Layer 2 of a small transformer language model trained on English Wikipedia (9 layers, counted from 0, width 96).
A neuron adds its activation times its output weights to the MLP's output. To switch it off is to set its activation to zero at one token and run the rest of the model.

Output weights of the MLP neurons that the questions are about. A number n stands for n times 0.0033.
n19: 27 29 7 13 40 20 13 10 -35 -29 -18 -14 -9 -10 7 -13 -6 13 -15 42 1 -5 -55 21 36 26 -3 -12 -11 25 16 5 -14 -28 23 -2 25 -66 -10 3 8 -7 17 15 -34 29 7 35 14 -9 -13 14 23 -23 -23 5 40 10 54 43 42 -59 -19 4 18 -25 48 13 25 -6 -10 3 -35 32 57 -27 -22 -25 7 17 -3 41 24 34 -37 -19 -20 7 -12 -30 -67 58 -29 5 25 28
n87: -37 31 -39 -28 -33 33 -39 -41 -60 5 25 -10 26 19 34 -16 -21 11 0 -32 39 -11 6 42 -6 -20 -40 3 -3 -2 5 -29 -5 -74 4 -11 -23 19 -10 -22 38 -1 -5 -70 11 39 45 -30 23 -12 -14 -5 66 47 -36 17 -9 -2 28 -23 27 10 39 9 65 -56 -25 17 17 -31 -10 10 23 -5 -17 -14 -42 -34 -7 -13 15 23 -27 14 -32 -56 -25 -43 42 18 -35 -22 -14 26 24 -38
n124: 42 -7 -10 -1 -25 -57 6 -15 30 -3 18 -21 -11 4 50 20 -31 -2 -47 -32 -19 -18 -28 -20 -46 48 19 95 8 -20 20 -27 -20 -21 -5 -36 -8 21 54 -5 -43 -25 14 14 -59 24 23 -13 25 23 -27 -59 48 21 33 66 -18 -47 -10 25 -28 26 -25 -46 9 34 36 -29 -8 -4 -38 9 -25 -14 5 21 -25 -54 -16 9 -1 -27 -21 -47 -4 -33 -34 9 31 23 -32 70 -64 -5 -41 17
n129: 28 11 -7 31 41 42 -1 49 -31 -25 45 39 -19 35 10 -42 -33 22 37 12 34 -9 -8 -54 5 20 19 -20 5 -19 6 -17 35 2 -28 22 -9 -57 12 37 -4 16 42 52 -22 3 -32 -6 -12 -8 22 -16 9 2 -6 -48 13 54 23 -15 9 17 19 19 -15 16 -5 -2 8 -18 5 24 2 -7 -9 26 6 9 6 -47 7 20 -6 44 43 22 33 19 23 -6 19 -9 15 2 13 8
n161: -25 -45 -4 -25 -11 46 44 -24 22 -19 -49 50 60 -19 27 -3 37 -15 -14 18 -32 -53 25 -22 66 18 -9 17 21 -31 13 -54 -28 43 31 14 -5 3 -26 36 14 18 -34 8 -4 -6 30 -24 -35 30 9 49 -3 18 0 -35 17 -29 27 -14 -2 39 27 -35 -27 27 25 -51 -18 -2 -25 -9 61 -26 -3 -31 -8 -22 -72 44 -11 -20 -51 19 12 -27 -1 24 20 13 53 0 -34 38 0 11
n162: -22 5 -15 12 -11 -17 27 -7 -2 32 12 -3 30 -8 -19 -14 0 -30 -18 24 -33 -20 12 0 -31 87 -70 -17 -15 -3 -18 2 -5 -37 -14 -13 80 24 4 -65 7 -50 5 28 17 -34 -47 58 -1 -56 15 8 28 32 -19 17 -41 -26 -28 -30 -35 17 -30 5 2 -57 -4 -4 -40 36 -3 -43 -30 26 -5 -19 14 -3 12 26 18 13 19 37 12 -15 31 -36 57 1 -18 -6 20 9 -5 14
n186: 4 28 -38 7 8 21 19 -38 2 54 -8 8 -30 8 -6 -9 24 2 -17 -27 -27 -45 -16 -20 -27 -34 -47 -4 -50 -52 9 -29 -4 -19 33 -51 -6 47 -4 29 25 -2 22 -32 18 -9 -6 17 2 -14 24 41 14 -34 3 -32 31 23 5 -37 55 16 -18 -27 2 -9 -36 21 -28 -1 -9 -46 -24 20 16 21 25 -58 13 6 56 -22 -24 -31 -19 -14 -25 -25 39 -13 -10 2 35 30 -5 50
n291: 74 -49 33 -30 19 27 23 -5 -37 9 -52 11 26 -18 -21 -29 -25 19 -30 13 18 -23 36 -15 -32 -39 31 -28 22 -45 -33 44 33 -8 -3 5 13 17 3 9 2 50 27 -18 25 19 -30 13 -24 -18 -41 -15 -31 -23 38 31 17 -50 3 10 -4 14 53 19 -7 -19 52 43 -12 23 -17 22 -55 -45 -23 10 -30 -1 -4 -10 -20 -8 -1 55 -16 41 35 -3 -10 -20 5 3 -50 31 -26 16

Each question names a token from some text and the token that comes next. It shows the activations a of the neurons there, in the order above. A number n stands for n times 0.022.

Then comes g, the gradient of the next token's log-probability with respect to the MLP's output, scaled to length 1. A neuron's effect is roughly proportional to its activation times (output weights . g). A number n stands for n times 0.0039.

"all", then ", "
a: 0 0 0 0 14 0 0 0
g: -9 3 -24 -15 34 21 16 2 31 4 -18 -48 1 -17 -21 -2 18 25 14 29 36 -4 -23 -31 0 -3 16 -19 -35 41 -48 43 11 7 -9 13 43 -54 15 -5 -46 5 -14 0 0 12 -6 10 -3 2 -2 -1 -31 -1 9 3 -8 -54 20 3 -28 -22 25 23 -42 -21 37 39 20 -34 48 25 23 -32 -27 39 -55 7 30 22 10 -12 2 53 -2 -9 18 -3 20 -38 -64 -8 -37 40 -31 -3
Which neuron, switched off, raises the next token's probability most? n161

"from ", then "G"
a: 0 0 0 21 0 0 0 0
g: 40 27 -27 26 -44 -5 -12 47 -30 -1 -20 22 35 -18 -22 -31 -33 6 40 3 34 -31 -54 15 -26 2 42 13 -22 4 20 -42 0 19 -39 2 -35 -18 49 4 9 -15 -9 -23 -28 -13 -2 68 -3 11 -18 30 -26 -16 -13 -5 32 8 29 -1 31 -14 -7 -13 -24 3 7 -28 3 -26 33 45 20 -21 -41 -4 -16 5 1 -36 19 3 40 -24 -28 -15 23 -11 24 27 38 21 16 -8 -64 -16
Switching off which neuron hurts the next token most? n129

"3", then ". "
a: 0 0 0 0 0 8 12 0
g: 9 -9 7 25 -26 -43 -2 -7 -7 -2 -13 10 3 0 -10 -28 45 26 51 -2 17 27 -13 25 -26 29 -24 -21 37 4 69 -37 -40 28 -13 22 3 4 -21 58 21 -47 2 24 -18 48 21 23 3 -18 5 -16 4 -11 5 14 -31 34 1 -16 64 16 12 17 37 0 45 8 -11 -8 -8 10 29 -6 -31 44 -9 -6 14 -64 5 -8 39 22 18 34 35 -5 3 -4 -6 45 -2 -38 -19 35
Which neuron, switched off, raises the next token's probability most? n186

"al ", then "M"
a: 25 0 0 0 3 0 4 0
g: 28 29 -19 5 -22 0 -22 66 -42 9 -43 -1 -1 -4 -47 -24 -28 -2 42 31 24 -51 -59 -44 -2 9 0 23 28 22 11 -25 2 44 -41 -9 -22 19 -16 2 22 42 31 -14 -15 -24 -13 10 -7 -14 16 10 25 -10 12 -7 12 38 45 31 -2 -10 19 7 -16 -14 -18 -23 41 70 38 -19 7 3 12 10 -35 -12 -6 -5 -41 54 -11 -22 -21 3 4 -6 -15 -37 -14 13 -12 39 6 -23
Switching off which neuron hurts the next token most? n19

"inter", then "v"
a: 0 0 0 0 0 7 0 0
g: 15 10 6 -6 -24 -16 19 -13 33 35 33 30 1 -2 -43 -19 -26 -22 10 31 8 6 -22 -9 12 -35 -53 -40 -34 -27 12 -53 9 -80 -7 43 -2 12 15 -21 -30 -6 24 -6 19 -45 -9 3 -10 -13 -23 41 0 -31 28 -18 29 11 -9 47 -42 -22 -4 -10 26 -34 -16 -35 -2 23 33 48 7 -3 21 62 11 -33 -2 -8 -15 22 2 -5 33 -7 -29 -2 10 28 34 -9 25 -16 -14 42
Switching off which neuron hurts the next token most? n162

"en ", then "| "
a: 1 0 8 2 0 0 0 0
g: 52 -1 5 21 15 -7 -17 4 20 -1 29 -41 45 -11 34 -21 53 -43 24 24 -5 -16 -28 -33 -23 -8 31 35 -12 3 -22 14 -20 8 -1 -67 16 16 -27 -9 -28 -45 1 -14 -25 24 -13 45 -2 21 -35 -23 29 -5 -46 -19 33 -22 19 29 52 14 -13 -25 34 36 -19 -14 -1 14 39 -25 -2 -1 -2 3 -38 -21 -44 51 14 -17 -4 -43 -4 -19 3 4 -11 -26 -13 -48 -5 32 19 -7
Switching off which neuron hurts the next token most? n124

"N", then "aw"
a: 0 75 0 0 0 0 0 0
g: 15 -15 -3 -3 2 -9 36 -17 -10 -22 88 -9 29 2 -7 -15 2 -1 31 -50 11 -8 9 6 17 5 34 -8 22 20 -27 -1 -3 -11 29 -9 46 15 -7 21 -30 -30 -17 46 -30 33 43 -6 60 40 -24 -17 21 5 7 -27 27 -31 13 -22 54 21 -29 -7 -10 5 18 0 4 33 1 -10 22 -11 15 65 3 47 21 -35 0 -10 19 -28 1 -16 -25 -4 -35 29 9 49 25 -51 9 -22
Which neuron, switched off, raises the next token's probability most? n87

"str", then "ue "
a: 0 3 0 0 0 0 0 54
g: 56 -12 -26 47 -30 27 -19 10 -29 18 20 46 19 0 -9 37 -17 17 14 -11 35 36 45 44 -22 8 8 -34 14 -13 -45 4 26 -29 28 -12 39 18 -6 -1 -4 7 5 31 32 -14 13 7 -32 5 -14 13 -14 36 33 -8 19 -15 40 -26 1 24 -20 5 6 15 29 -12 -26 -8 -22 -32 48 0 56 -12 13 3 45 13 -19 -19 -29 -3 -15 10 -6 2 -10 2 -18 13 14 82 -61 35
Switching off which neuron hurts the next token most? n291

"h", then "ates "
a: 0 0 0 0 0 14 6 0
g: 20 23 11 -49 -18 -30 0 36 16 40 -5 -26 -11 18 19 17 -26 -49 22 -27 14 -57 -9 -16 14 -12 52 24 -34 -15 -15 1 55 -6 -5 13 2 53 -41 2 1 -47 -22 3 -5 -47 -17 -22 8 -56 -57 34 -32 4 31 24 16 9 -13 28 -8 51 -10 30 42 -31 18 -37 34 29 5 -17 14 -6 -11 12 31 -20 -15 26 -4 -4 9 -15 15 -11 39 25 7 3 -15 26 14 -2 -2 -27
Switching off which neuron hurts the next token most? n162